Layer 11 of a small transformer language model trained on English Wikipedia (16 layers, counted from 0, width 128).
A neuron's activation on a vector x is SiLU(gate . x) times (in . x), where the dot is the dot product.

Input weights of the MLP neurons that the questions are about. A number n stands for n times 0.0045.
n10 gate: 6 4 -70 7 -18 14 -19 -80 1 -58 -5 28 -27 -8 1 -5 15 -21 -34 -15 -31 1 18 -29 -44 -25 -10 -6 -24 -50 -45 6 27 41 -19 3 -18 20 7 -56 25 32 0 20 -57 -4 -3 11 3 -14 -30 -21 1 34 6 43 13 7 -7 -1 37 33 83 -53 -5 -2 49 -43 -37 5 71 -13 -17 1 18 -19 -18 10 10 -27 22 -16 2 -34 22 4 -23 23 2 -7 -91 -45 6 -19 -15 28 75 41 0 18 42 27 -31 17 18 -11 13 4 -46 -17 9 -25 11 -49 -24 20 -15 12 24 -28 -20 12 -36 1 -18 -24 21 33
n11 gate: 20 3 -28 20 19 10 -34 -44 42 -21 21 -10 -7 11 17 -6 -9 20 29 19 -36 41 -39 41 -1 34 47 -9 -17 12 -4 -1 2 18 -57 5 27 -20 11 -20 -4 -5 29 -21 23 40 -12 -24 -8 -4 -29 -3 -7 22 47 -27 19 71 -1 22 46 3 -2 9 -40 12 12 -17 17 2 30 -3 -1 13 17 -2 -1 -47 -17 9 -11 4 62 31 14 10 -10 -12 4 -18 -33 -1 13 22 23 6 25 -10 24 -12 35 -11 9 7 -1 -37 -44 2 14 -9 36 -31 12 -9 -11 -5 -1 1 -1 -32 -61 -14 19 -19 -26 -24 -2 15
n13 gate: 6 -15 9 -9 44 -8 30 -4 -5 2 61 -61 -27 34 39 -9 -2 -27 -56 20 17 -35 -9 -30 -49 -25 -36 -27 -54 -29 4 -10 20 34 -6 -2 -8 9 24 -23 47 -45 -12 39 -11 37 1 24 -14 2 20 -45 -52 -47 4 -26 5 -15 -10 13 51 19 48 -1 -13 -36 74 -7 44 -20 13 -28 -23 -14 41 20 11 -45 -10 -10 7 11 15 83 -17 -3 13 65 -48 -13 2 -4 20 -38 -35 28 50 -47 -2 -4 -6 -63 -3 46 9 -14 56 68 -37 -29 -18 45 -30 -16 -36 -7 -11 17 -3 39 -20 38 7 -9 -30 35 -4 -5
n24 gate: -29 -15 44 -1 -12 -54 -14 -3 20 11 -41 13 15 46 26 27 33 -3 -1 -23 35 -61 -32 18 -28 -11 16 15 -15 -6 -45 -61 20 41 42 19 -48 4 -34 -42 -27 -20 10 21 -45 51 35 10 4 -18 -57 -6 1 -40 20 39 67 27 -13 66 -9 -25 32 -28 29 26 -32 -13 -24 1 -33 -36 -37 19 16 -8 -75 -24 40 24 -25 -6 -8 -25 -8 -23 -3 -3 -25 0 14 -3 25 3 30 30 37 43 -5 55 14 -4 4 -14 26 -36 -16 26 -30 3 -12 18 10 19 18 13 27 37 4 -25 -22 -41 51 -28 -19 6 3 -7
n28 gate: 36 49 6 -13 23 -18 -10 -30 37 -39 -9 8 -81 -25 -12 -2 -22 31 -21 13 -57 -35 -47 4 15 -5 -20 -4 10 -8 35 9 7 -16 15 -23 11 10 -14 -17 -29 -42 12 -41 -17 -15 -35 -23 -43 39 28 -87 -22 -5 -42 -29 1 12 21 -5 16 -30 18 -1 -32 14 17 -17 15 -38 31 -70 -19 29 -82 -51 22 -22 -4 70 1 33 -17 5 63 28 13 -1 16 -37 -4 28 6 -23 -16 5 22 7 12 21 31 -8 47 -17 50 17 21 18 9 0 57 0 -6 -27 -13 -7 -18 -18 -13 18 -15 -15 -14 -15 -46 43 8 5
n71 gate: -3 3 2 1 -40 -17 26 19 -27 -22 4 19 -33 7 10 -27 34 2 24 5 -15 -9 26 39 38 -10 8 25 -1 -8 46 15 28 -8 3 -25 -10 -25 4 -20 -18 -5 36 13 8 19 -19 -13 11 12 -1 22 -21 -2 13 -22 -18 20 -42 30 27 0 -17 33 7 -12 26 -7 21 12 -11 1 21 44 20 18 -11 33 -12 42 25 17 23 19 -25 27 -12 -2 21 19 15 -19 38 -15 -4 -17 -34 -19 7 13 19 11 -62 38 4 9 6 7 -2 44 25 -9 4 2 -28 -7 1 -20 -18 -15 -7 -15 36 -22 -15 37 25 1
n80 gate: 0 -49 -7 24 -29 -49 -39 19 -17 -28 15 -22 4 1 -53 -17 0 25 -23 -11 -24 -8 46 -40 20 -11 20 61 28 13 -15 32 -60 20 8 -55 71 -19 35 24 31 34 -6 -10 22 -36 -17 -32 0 -8 50 -21 21 36 -58 -28 -16 27 28 -7 7 -48 1 -91 -13 -13 10 -14 44 -17 19 -35 32 39 -5 -29 23 35 5 13 12 -7 -5 41 -1 43 20 -32 10 3 2 16 30 -9 22 22 76 14 26 -14 17 -15 27 50 9 80 10 18 -22 -4 59 -12 0 36 13 28 15 -30 -27 -3 -23 59 9 4 32 30 -58 -33
n90 gate: 10 -39 38 80 40 14 -24 -9 6 76 -30 18 18 8 -28 33 61 -3 39 -26 -33 -2 -17 10 12 -49 12 -4 -29 5 38 13 -19 32 -15 -42 -12 -1 46 1 29 0 0 -28 76 -7 -35 -22 -64 -4 -3 26 31 -53 -4 2 -31 18 -18 -9 2 27 20 -30 -31 -7 14 16 -56 47 15 7 52 55 -42 -14 -13 -3 -24 59 50 50 45 10 15 22 21 53 7 22 8 -25 -16 25 -39 9 11 -31 20 10 -16 -23 -2 -36 6 -9 -48 1 6 -11 -38 3 -24 -21 30 6 5 17 11 -53 -3 15 -22 24 11 11 -14 -21
n119 gate: 34 -20 -44 -40 5 44 12 -10 2 6 -13 -27 29 4 -5 22 -25 16 3 24 12 -40 18 23 -22 23 29 -6 48 17 1 24 -14 5 18 -7 10 -28 -17 -1 13 15 58 -32 56 29 2 -18 11 14 9 -2 -48 -62 -38 -28 2 -29 16 57 -51 4 9 2 15 -30 -25 19 28 -33 41 -6 -2 -29 71 -15 42 14 24 -20 28 28 -4 -39 -13 -12 -20 2 32 27 -12 10 31 34 17 14 7 68 -25 -9 27 -27 -21 40 10 32 -7 -8 14 22 7 33 1 0 20 22 -1 -14 -46 41 -62 8 4 34 2 -13 -10 -22
n128 gate: 2 -40 -2 16 -41 14 14 9 0 6 -7 -28 -12 28 6 -35 29 -36 13 49 -44 -26 3 -19 -28 -35 -55 -5 6 14 -17 3 48 37 -42 76 10 18 -20 12 8 -25 43 -14 -35 -2 11 30 2 -2 5 42 -31 44 55 -21 26 -50 2 -22 13 21 24 -32 61 21 9 30 -10 15 -11 21 -11 41 5 29 -19 40 16 43 -12 64 4 12 32 26 -5 -11 52 -5 56 25 25 -28 9 3 -2 23 16 -21 6 1 36 6 -38 -3 29 27 19 33 -8 -42 9 12 20 -9 14 13 11 -20 5 -2 -41 -13 -26 -28 14 51
n135 gate: -26 -27 5 -21 -1 -27 -31 -35 32 -70 19 -1 -64 14 -8 -9 27 4 -2 8 -24 -33 -19 44 13 -75 13 -21 13 -44 -9 -15 -21 33 -3 -15 -22 3 -25 -6 50 -7 48 22 21 11 -36 -30 9 -7 36 -36 -3 -17 22 23 -22 6 6 1 -22 2 -44 2 -43 -6 -32 -34 -32 20 -32 -23 -51 -10 -52 20 -15 19 11 10 54 26 37 -14 -4 -8 32 21 -5 11 36 4 -14 -1 44 -29 51 -19 -20 59 5 39 6 -17 94 17 -18 79 -34 -42 0 -26 -43 6 -10 -43 -3 -33 -27 46 -26 12 -11 16 13 -52 26 -15
n160 gate: -5 -3 45 40 6 19 -20 -16 -3 41 10 -29 5 43 -51 3 -19 -8 18 -20 -70 43 15 3 7 13 19 -3 -38 4 -18 -3 -27 3 -38 62 -10 -20 -51 45 0 4 7 2 -16 -5 47 -60 40 -5 -6 -41 9 0 -12 -63 -24 13 8 -37 24 -43 47 -9 -25 -24 23 -60 21 17 -45 -34 9 -2 -11 -2 15 1 75 35 18 35 31 -11 -11 -75 6 14 -3 37 19 18 54 -26 -10 -3 -2 -65 38 -54 -21 -27 19 29 14 38 83 -21 -21 5 10 -18 -7 -33 9 34 -6 -13 13 4 -13 -5 -11 -30 -29 25 0 1
n10 in: -69 -16 -43 -50 -24 -2 -17 6 -37 -23 -49 -24 -10 21 32 30 -20 -3 38 68 2 56 5 3 3 -62 -3 23 6 15 -53 37 -13 -19 24 -31 25 -50 6 32 19 -28 13 -20 -6 10 -3 17 -49 2 -54 -4 33 12 12 2 -1 -24 -13 15 3 -17 -28 25 29 -45 -16 39 10 40 -45 9 -33 -11 41 -4 -34 20 -34 -16 28 34 -47 -37 -10 -38 35 17 9 24 -39 29 -13 46 -9 -25 2 3 -44 28 7 23 1 -8 -10 10 24 -9 -10 -65 13 15 -13 18 31 -77 -53 -13 26 -20 20 -29 -27 -41 43 11 -36 -8
n11 in: -10 -24 -34 10 29 6 0 -34 -24 -26 1 -4 -11 8 10 28 12 12 1 59 -2 24 -11 -7 -2 37 -31 -43 -26 10 16 -30 -40 9 19 -19 2 76 -15 -37 14 -14 33 1 23 7 -19 -22 30 -11 22 -35 21 -5 26 2 -34 1 -40 6 -10 -31 14 28 18 10 37 13 -28 -1 -22 -25 -5 -30 10 -8 9 -9 5 -7 -19 -22 10 -4 10 26 -34 -4 37 -42 -46 5 33 9 -1 49 9 44 -2 1 66 17 18 -22 -22 -19 60 -41 -18 -8 -14 41 -19 30 -55 15 65 -7 14 20 7 8 -40 -19 -24 -35 -20 -14
n13 in: -34 -37 12 -13 -24 -13 28 -17 7 -5 -8 18 41 -34 12 -3 50 -81 -6 17 29 48 -1 -29 -32 -43 28 -1 15 -9 42 47 9 -5 0 33 -47 -43 8 16 32 58 19 -47 -18 47 -26 14 7 -8 7 -30 38 -7 -7 -10 -24 8 50 49 35 4 -10 -44 15 -26 -14 13 -31 25 15 24 -13 -54 -29 -15 1 45 41 -40 -28 3 55 -55 -12 -10 51 -54 19 20 18 -15 -30 -9 7 35 -10 -14 -34 24 -24 61 -48 7 -10 4 17 -2 47 0 -10 18 -11 -4 -31 90 19 -3 -52 19 -26 7 -18 -33 34 9 39 -17
n24 in: 10 -45 -50 -22 -32 24 -15 35 -39 -8 38 -23 -3 11 17 41 23 26 28 -19 32 27 16 5 -12 -1 30 -35 38 12 48 34 -37 -5 34 4 -11 -40 -10 48 -19 -53 25 17 33 73 39 -5 52 -5 38 10 7 46 14 -3 18 -16 -36 -15 20 -44 -8 -28 -16 31 4 34 8 -27 -7 -20 25 10 -64 3 1 -5 -27 28 53 6 -53 6 41 9 39 2 56 10 -53 5 28 -4 -2 11 6 -39 4 9 8 -22 26 -9 -12 16 -44 -42 59 -28 53 -37 30 21 -30 -37 -20 50 -16 -34 4 38 1 22 -8 -10 6 9
n28 in: -38 -8 31 8 19 -17 31 -5 -27 4 -28 -25 -3 4 13 3 20 -23 20 -11 24 37 -35 -35 39 -52 -15 5 4 -13 22 -51 20 2 -4 12 -17 -50 21 23 38 -9 -2 25 54 -35 17 25 -42 -45 10 14 57 -44 42 52 23 -50 -13 1 19 3 4 -25 -36 10 -28 -41 53 -34 -37 -26 -44 0 31 -34 -1 -36 13 -27 -22 -14 28 -11 -15 33 -30 48 24 21 14 2 -28 -11 -44 -36 -25 -31 50 47 23 -29 -72 -28 45 -46 -55 13 35 3 7 14 -12 -42 -39 0 35 -14 38 22 42 -18 -21 45 -17 -8 -11 15
n71 in: -8 -39 7 -11 18 -43 -7 6 -7 -3 22 13 -13 26 9 30 4 -27 49 -29 -3 14 10 -24 48 -41 -32 7 -29 -13 5 22 9 -9 -10 35 18 13 -22 -50 -18 -35 25 -6 -37 -15 -24 -22 -6 27 6 6 -22 -3 -1 -13 44 -15 -4 26 -15 27 16 8 -29 22 10 -20 11 -15 -26 -27 13 -11 -30 10 -22 -26 -31 -11 16 20 -48 -22 33 -10 20 -4 19 8 23 -7 23 -21 14 -50 32 41 -38 26 -7 14 -12 37 -86 22 -29 16 -14 28 -36 -37 -24 -4 -7 -31 -34 -14 24 -6 8 -55 5 1 -5 9 -11 14
n80 in: 20 20 -20 -23 4 -10 0 36 -11 22 6 -9 -41 -13 35 -7 -28 -26 17 -31 -38 36 -31 -1 -47 1 13 53 -45 -10 -25 39 4 -12 -37 35 65 -12 25 -25 34 17 -28 28 -37 60 -41 33 -26 20 21 -1 9 28 -15 -1 -16 27 -21 43 22 -24 13 -2 -9 -14 -55 -67 14 -21 41 5 61 -67 -38 51 -18 -33 -15 -39 -28 -26 57 -18 51 19 2 44 -45 26 -3 -14 -4 -24 -50 -48 29 23 -73 -30 22 71 14 5 2 15 1 37 47 -8 -76 15 -2 7 36 70 -52 48 8 3 75 41 23 -10 -35 -53 -14 -26
n90 in: -16 -9 26 12 31 -12 0 72 -22 67 20 41 27 78 8 26 -20 -25 7 42 -56 -34 20 62 -42 -7 -24 -29 20 -19 -12 -7 -13 -4 15 -31 -24 51 -54 -21 -18 45 16 -15 -13 36 2 -3 32 -42 6 23 -18 -33 -20 53 -42 6 17 51 -20 40 -3 3 -56 10 -2 -22 -15 32 -17 -23 22 27 -9 -22 27 -32 -36 5 -3 -5 6 -22 -30 -64 18 -2 -5 -12 47 4 -14 22 -32 0 7 -5 59 -73 28 67 -8 63 37 -3 -37 21 -27 -5 26 -19 -13 -20 18 -28 48 -5 -31 31 -14 -58 -15 2 4 -1 -30 -33
n119 in: -11 7 -42 -10 -5 7 2 8 25 -6 12 43 4 19 -18 -60 -21 51 37 18 -12 -20 15 18 -45 19 30 60 -31 1 -46 -27 10 21 8 -2 12 12 16 4 -63 30 -17 -18 6 -3 -25 -21 14 -15 -47 34 -31 10 -11 3 -34 -1 8 37 -68 -30 52 -3 -6 -67 4 3 23 54 -49 25 23 29 34 -6 10 -45 -4 4 -53 -65 -10 -32 3 -11 21 28 -24 32 -30 -28 48 -12 4 23 3 -3 11 -3 -30 -72 -67 12 26 3 9 -22 79 -8 14 -23 -1 21 3 5 6 10 42 -10 9 -57 4 -34 4 1 12 -28
n128 in: 9 -25 -5 -27 27 -5 24 64 -34 1 5 33 51 17 -40 66 3 27 17 7 12 36 -41 15 -20 68 13 29 58 -20 -6 23 45 -33 16 55 -73 3 -28 -19 6 27 -19 -39 3 27 59 -14 -7 7 65 -13 -13 12 3 -32 49 -54 29 20 1 18 -20 -20 57 -4 35 -20 -2 32 -4 28 33 -17 -15 -19 -5 20 -5 41 -12 -19 6 -33 -15 -4 0 -40 -6 -65 11 -14 10 -5 -33 9 3 -5 -11 -2 26 -8 -81 -20 3 24 -48 21 15 -42 0 17 -8 -16 -23 -13 50 -12 21 20 -26 -12 47 13 34 -35 -21 0
n135 in: -72 25 -4 3 6 -42 56 -72 27 37 -2 31 -6 -39 11 18 4 3 -46 -38 -26 4 -66 18 -15 -41 14 10 -27 20 -26 14 3 18 61 26 -13 -23 20 42 8 1 14 14 -39 21 5 -49 55 -3 63 22 31 43 7 2 -24 -35 18 42 8 35 -37 -53 1 -21 -42 -25 -43 23 -13 -15 6 9 26 7 -49 3 42 7 -23 -26 11 -23 -3 33 13 41 37 -30 15 28 -10 -24 -3 13 47 -22 -35 -44 6 -46 11 -30 47 -46 -41 -29 11 -1 -27 -7 -9 -7 19 18 -50 14 -63 7 41 -35 16 -1 35 7 6 -22
n160 in: -14 10 -20 -28 24 -23 3 -32 25 27 -47 6 18 26 76 -36 -1 47 11 8 -15 8 8 21 30 35 9 -54 39 -44 -10 11 37 -4 -45 -43 31 24 -21 -52 -17 -21 -1 39 8 13 -52 -31 -8 -51 -24 -16 -34 -67 -2 16 -16 17 71 10 20 6 21 46 4 -27 -20 -18 25 4 21 -19 -41 -43 -6 11 -45 -53 -5 -18 -9 -57 -76 44 21 32 -19 29 -22 6 27 -5 9 -73 -24 -15 -3 29 30 -10 -4 23 -35 13 25 -12 36 33 -3 -23 32 21 -35 -68 -4 5 7 -4 -33 -13 78 11 1 -31 -41 -18 62 -19

Each question shows a token from some text and the vector x that enters the MLP there. A number n stands for n times 0.064.

"I": -22 8 -9 13 -6 -12 5 -6 -17 10 -24 0 6 -4 2 -26 6 -13 -26 5 -18 11 5 -3 22 -5 26 -9 4 0 10 -7 -10 4 10 -2 -11 -22 9 -19 -2 -54 -30 4 -28 -39 -11 -28 -5 -23 7 -16 -40 3 10 5 -6 43 -28 -10 3 16 -29 -11 22 1 -2 14 -5 -23 3 48 41 -9 -22 4 23 -2 -5 -27 -6 12 -30 -8 -6 3 14 -11 -9 -7 -31 -14 -6 31 19 -3 -14 5 4 29 -5 4 -4 -15 -30 13 22 -8 33 1 18 -15 1 23 -9 -3 -5 -1 -1 -16 7 20 3 -23 -3 3 8 1
Which neuron lights up most? n90

"als ": -15 18 -2 -11 -10 7 -3 19 0 -12 -10 -9 21 -23 13 -10 14 8 -36 1 2 -25 13 -11 -8 -30 -17 -27 25 10 1 -9 -4 4 -5 9 2 -1 -4 10 45 26 -68 23 -14 -18 -27 23 -15 -20 11 -4 28 0 -5 11 10 23 22 0 14 -14 7 3 -7 -7 3 8 -34 11 -1 5 -9 -23 -2 -3 17 -1 9 0 -5 -11 -15 -18 -12 -11 -11 9 -22 -5 -17 -5 -23 13 20 10 -9 -1 2 -10 27 3 -10 -2 -9 37 21 11 4 -8 17 -28 -4 27 -21 0 -3 -9 -33 11 0 7 -8 -11 -3 -23 -14 -29
Which neuron fires most, and how strongly? n10, at about 1.4

"ual ": -35 23 -1 -6 -5 8 -22 6 21 -8 -13 -8 1 2 -10 -16 12 21 6 -29 -4 10 -8 -14 20 -24 0 -19 6 39 9 -1 -6 37 7 16 -20 2 -4 1 25 2 -69 12 -1 -16 -18 18 -20 -20 1 -15 4 -8 3 16 32 13 14 -3 -6 6 -6 6 -1 3 -8 18 -1 26 -9 9 5 -17 -5 19 -3 -6 -6 -4 8 -6 6 -14 -6 -8 -14 -13 -8 6 -12 -2 -12 1 11 0 1 -9 0 -37 8 27 -10 32 1 24 7 30 11 1 23 -22 -11 16 -6 -3 -9 15 -36 -4 -20 -9 -4 10 -5 24 -14 -2
Which neuron lights up most? n128

"ick ": -34 24 1 -6 -2 7 -21 7 25 -8 -14 -10 1 4 -12 -15 12 22 7 -29 -5 7 -10 -12 20 -26 -1 -18 7 38 7 0 -7 41 8 13 -21 3 -2 1 25 0 -66 8 -3 -17 -19 17 -21 -20 0 -16 3 -7 3 19 31 9 15 -3 -9 7 -8 6 -1 4 -11 20 -2 26 -8 10 5 -18 -6 19 -3 -5 -5 -4 7 -4 5 -14 -6 -9 -13 -13 -9 6 -13 -3 -12 1 12 1 0 -9 -2 -39 7 25 -9 31 0 26 5 28 10 0 24 -20 -10 18 -5 -2 -9 14 -37 -3 -20 -9 -3 14 -5 29 -16 -3
Which three neurons fire most, strongest first? n11, n128, n119

"is ": -29 -4 5 18 7 7 -5 7 -7 21 -26 19 37 -4 6 -42 -3 -16 -23 -16 0 4 10 12 4 -7 0 -5 0 10 24 -17 -1 -11 -13 -10 -21 -7 20 -9 2 0 -64 2 -1 -22 -32 -2 2 -16 -4 -4 8 19 -31 10 4 47 -10 1 0 5 -4 3 16 12 14 13 5 8 15 1 10 1 -5 1 35 -9 -27 -3 7 -35 -17 -10 -2 -9 -25 5 -11 -2 -11 0 -33 18 6 3 -4 30 10 -24 25 6 -2 0 1 5 14 4 21 -8 -5 -3 -11 19 10 9 7 -5 -34 -4 5 -28 -5 9 -3 0 11 -5
Which three neurons fire most, strongest first? n90, n24, n71

"After ": -30 42 10 -24 11 -7 5 10 11 -4 -21 13 16 6 9 -5 -3 -3 -25 -9 11 -34 0 -11 32 -11 -15 -1 10 -3 10 -22 -4 12 9 22 -17 -9 10 -25 8 -5 -57 12 -2 -16 -35 22 15 -18 8 -13 14 31 1 -5 -5 24 -22 -26 -23 0 10 17 15 18 10 -1 -3 6 27 -7 9 -22 -31 2 3 16 -16 -6 3 -10 8 -52 14 -6 15 -10 -12 3 -15 -11 -3 0 3 -14 -18 29 8 6 1 -27 -20 -12 -2 1 10 -1 15 -5 9 -18 22 4 -11 17 -16 18 -29 -2 -22 -7 20 10 -3 -21 -13 -7
Which neuron fires most, and how strongly? n90, at about 0.5

"F": -20 -17 3 12 12 6 -36 16 -10 -16 -31 6 6 -7 0 -10 -1 29 -30 11 -13 22 -20 20 -4 1 -3 -14 -1 -3 11 -10 5 -8 0 1 -23 0 -15 -12 -10 -33 -10 27 9 -37 4 -6 3 -2 28 2 -14 13 -14 10 -15 33 -50 -18 -19 -17 -36 -2 8 7 25 -2 7 -10 -15 65 20 12 -21 -1 20 -41 -3 -25 -31 -4 -1 -42 11 4 -4 -24 -6 -11 -8 7 3 -3 5 -3 -22 -21 -9 -16 -4 14 -20 -8 -22 11 -2 -9 2 8 5 32 -8 28 -16 9 1 9 -10 -1 24 1 6 -11 -13 0 13 -28
Which neuron lights up most? n135

"\" ": -11 -12 -1 -26 -17 -3 -13 3 -4 -13 -21 17 13 -15 -7 -16 -3 7 12 -35 -16 -2 -18 9 -6 -17 12 -13 -22 21 19 -24 -4 -20 -24 7 -7 13 -7 10 -11 0 -67 22 -8 -12 -13 -4 13 -5 7 1 -12 -13 -25 25 -6 -2 -9 2 -10 9 -20 -10 21 7 17 25 7 13 9 28 -5 -8 -1 -15 23 -11 -2 -7 -11 -11 -21 -26 -34 -19 -27 -27 37 -2 -13 23 -33 10 15 -11 -14 -14 -14 -33 -5 -8 31 22 -9 -19 -3 15 16 9 15 4 14 13 -2 18 -1 -1 -4 -15 -11 -1 1 -3 2 6 -12 3
Which neuron fires most, and how strongly? n160, at about 0.46

"9": 0 18 -1 -13 19 2 24 -19 25 20 -15 4 -5 16 -6 4 12 19 -7 14 5 20 31 23 13 -8 0 15 -4 14 -36 -4 -10 6 4 6 1 -42 -28 -3 -4 -9 -3 10 -12 -16 12 -2 -4 -38 -1 14 -19 29 5 -14 21 34 -1 -34 9 -10 -6 6 15 -10 15 8 -1 12 -13 18 5 -1 -4 17 12 -3 -4 -36 5 -18 -22 -18 -10 -4 -1 -5 7 -23 1 39 11 17 -15 -29 -3 -22 -21 -18 31 -2 35 1 -16 22 46 -7 3 -3 19 -35 4 7 -11 17 -39 -2 21 -27 -13 11 24 -26 -18 -32 11 -18
Which neuron lights up most? n160

"em": 3 -5 2 -11 2 18 -20 9 -16 18 -15 -7 23 32 5 -24 -20 21 -3 16 29 27 -19 21 -1 -12 -14 3 2 18 28 -27 -25 9 -20 19 -4 -16 -12 2 28 -4 -3 13 8 -14 0 24 -21 -4 23 -6 -11 -6 28 7 13 29 18 3 -16 -14 -18 -3 -15 -3 -11 13 10 -1 8 -47 32 1 12 2 -4 -1 -5 -4 -19 -18 -4 -32 -19 6 10 2 -6 -32 2 18 12 44 -7 -28 -28 0 -23 3 9 17 14 -4 -5 -19 12 -9 14 -19 30 -32 -26 19 7 35 -15 -26 15 0 0 18 -23 -4 -12 34 50 -1
Which neuron lights up most? n11

"4 ": -26 -9 -2 -7 -20 -17 -8 15 3 -22 -27 31 2 -11 6 -5 -16 8 21 -15 19 1 16 -13 -1 -16 10 -16 -10 9 23 -46 -3 -18 -17 22 -9 -27 -6 21 -7 -30 -32 22 -13 4 -45 -14 0 -14 11 3 -17 0 -21 -6 -10 -7 -19 -3 -1 -12 -14 33 18 16 4 -5 5 -18 20 -36 10 -42 -7 -13 9 5 -16 -10 -6 -14 8 -43 -14 -8 3 -2 2 -9 -15 -14 -8 23 -18 -25 -29 -7 21 7 0 -24 -8 -14 5 -15 19 26 -5 21 16 -28 -12 21 -2 26 14 -8 -31 1 -2 22 0 -12 -3 8 -24 -10
Which three neurons fire most, strongest first? n28, n90, n128

"\n\n": -29 28 -4 1 2 15 -10 7 22 -7 -3 -19 9 -7 -10 -9 15 18 13 -25 -5 4 -7 -10 16 -25 2 -24 5 40 6 -5 -10 43 6 2 -21 0 -10 -2 23 -1 -68 6 -15 -10 -27 16 -24 -25 -1 -12 -3 -10 2 21 28 5 8 -7 -3 9 -6 4 -5 0 -3 16 -10 18 -5 7 5 -17 -11 8 -2 -7 -7 -1 6 -4 17 -17 -6 -10 -10 -8 -7 6 -14 1 -1 6 6 4 2 -5 3 -40 8 25 -9 27 -3 29 5 24 9 -4 22 -19 -8 19 -13 1 -4 22 -44 -4 -19 -2 -11 6 -4 21 -20 -2
Which neuron lights up most? n90

"per": 0 -4 26 -18 8 0 -18 -26 -17 31 -19 6 -1 -9 1 -10 -11 32 0 18 -25 12 -19 8 -13 -43 4 -13 28 -17 -6 -31 -28 3 -26 13 -29 -21 20 -19 -1 21 11 35 -8 -17 11 2 10 12 -5 -39 4 22 17 -4 22 13 10 -15 5 -3 -22 13 -5 15 -15 -8 -1 -3 11 3 -1 23 15 -8 -3 -14 -15 8 -30 16 -13 -13 -27 18 22 0 6 -26 -9 33 -9 9 -11 -10 -5 -6 -12 -23 20 15 -3 -8 -27 -2 19 -2 1 -18 0 -46 13 2 14 40 -5 -18 -8 23 -15 4 -9 14 -39 -11 33 9
Which neuron lights up most? n135

"ow": -3 -11 -11 19 -11 -12 21 -6 -2 12 -12 28 12 24 -17 14 -9 14 8 -8 -21 -18 4 39 -6 -1 4 9 -11 8 8 0 -24 -1 11 16 -49 -43 -18 -13 -2 -20 7 9 -27 -15 -8 8 -24 7 34 8 -19 8 6 27 6 34 -36 -5 2 21 2 11 -17 -7 -43 1 3 28 28 7 -18 6 -10 25 -4 10 -6 -5 4 8 -6 -27 -16 -8 -8 10 5 13 14 -8 24 -8 5 9 6 8 -19 22 40 -21 -5 10 -25 -34 -7 -4 23 -1 38 -39 8 17 -11 7 -7 -11 -18 -9 29 4 39 5 -17 -2 29 11
Which two neurons fire most, strongest first? n24, n71

":": -23 31 -13 -24 -4 -11 13 -4 10 21 -15 9 9 -4 -10 15 36 4 -17 -5 5 -13 0 22 -20 -33 30 0 24 -13 -44 -19 -16 17 -29 -11 -20 -28 -19 -32 -53 27 5 -7 9 -9 -2 -22 3 14 -1 -20 -21 26 13 -2 6 -7 13 6 -2 10 6 24 9 -5 19 18 2 -17 4 14 3 -13 13 35 -3 -20 7 -31 8 -5 24 1 -24 -20 -5 -17 20 4 -19 -1 -15 35 -8 0 -19 5 4 9 8 -13 -2 1 23 0 -6 27 38 31 14 -45 7 -11 -18 18 2 2 -1 -36 -4 0 19 -21 0 -9 -2 1
Which neuron fires most, and how strongly? n119, at about 5.2

"against ": -10 -4 11 -16 21 -26 -5 11 6 11 -28 -24 19 -22 18 -12 24 0 -3 -17 16 -9 4 24 9 -10 -21 -3 22 10 13 -5 4 5 12 3 -9 1 13 -10 21 1 -73 32 1 -24 -26 -1 -22 -3 14 -26 20 -1 6 8 20 36 -27 -14 -10 -6 8 12 3 8 28 0 -33 -22 -5 17 -6 2 3 30 3 9 5 -15 8 11 -31 -16 12 -4 9 -24 -21 -17 11 0 -30 -5 11 -1 -12 -12 -5 -27 1 3 0 2 32 -3 0 -22 17 -8 -5 -17 4 20 0 7 -24 -6 4 -5 -9 5 -3 1 15 -6 -13 3
Which neuron lights up most? n119

".": -10 16 1 -25 -13 -12 -15 -11 9 2 -1 27 21 -17 1 1 -8 8 3 -6 -10 -1 31 28 6 4 -2 5 17 23 -1 -33 -15 16 12 10 -34 -19 3 -12 -4 -11 -36 1 -19 0 -25 32 -33 -11 15 7 -1 -14 -22 -6 14 0 3 -17 -5 1 -22 16 -3 -13 8 37 -6 -7 10 10 5 -24 14 -3 -5 -5 14 0 7 -24 22 -17 -26 -7 -3 -3 19 -12 -35 6 -27 22 -22 -32 -27 -10 9 -23 38 -18 42 38 -11 -4 -5 18 22 7 20 -2 -15 -16 -15 28 7 20 -19 -18 -10 -8 -9 -9 -14 -25 -16 0
Which neuron lights up most? n71

"| ": 6 4 5 -10 -2 -8 29 -2 -14 19 -22 -7 -28 2 18 -16 7 -2 -5 0 -17 -3 2 5 10 22 -14 -11 1 18 -11 -6 1 -4 -4 -17 -9 -55 -17 -2 12 -18 -54 14 11 -13 -10 30 7 -7 8 -7 2 -6 -9 -15 54 22 -25 -20 18 -1 0 -6 2 -5 1 20 2 -3 5 -5 1 -3 15 7 -8 4 18 -33 15 -5 1 -25 2 28 -6 -41 29 -2 -19 20 21 1 -2 -23 -40 -32 -24 -2 26 8 8 9 22 8 14 -17 21 7 -14 -17 4 18 -23 -5 -21 -10 -24 -9 1 8 0 -13 14 3 12 12
Which neuron fires most, and how strongly? n90, at about 0.64

"his ": -22 6 -7 -15 19 14 -26 19 -22 24 -17 -7 5 11 2 -22 19 17 -3 2 2 -7 -2 -19 7 -11 -26 0 5 -1 34 -14 -2 -6 -25 26 -27 -6 -21 4 -22 1 -74 11 16 -10 -11 -6 5 12 -5 -4 2 -13 -13 -4 33 29 3 -26 11 16 4 7 26 -3 8 10 1 2 7 31 -18 -2 14 12 5 -13 17 -15 2 -8 20 -4 1 10 -2 -27 -6 9 5 15 -4 4 15 0 -22 -15 -3 -13 27 -2 -14 4 0 19 0 2 3 11 20 -17 9 15 -21 -8 -27 12 -24 1 -7 -7 -4 17 -15 -13 9 6
Which neuron lights up most? n135

"s": 6 -24 -15 1 -2 -12 3 -8 -1 -3 -21 7 38 6 -15 -10 12 17 -11 3 -22 -1 -9 28 -16 5 6 -2 -1 -7 -17 -5 -17 -5 -38 4 -24 -5 16 -29 6 11 -32 -19 -15 -9 -4 0 19 -4 44 11 -13 -35 -9 0 -28 -25 -14 -19 6 -27 1 20 11 11 -3 0 16 17 17 28 -2 -14 4 23 2 -10 17 6 -4 -38 -23 -18 -22 -21 -32 -14 10 -23 19 4 -21 17 -2 -6 -19 -19 -6 -8 -17 -7 30 22 -36 -5 28 25 0 1 15 -4 -14 -9 -7 26 17 25 11 -16 8 5 35 -15 -5 -16 -8 -26
Which neuron fires most, and how strongly? n160, at about 4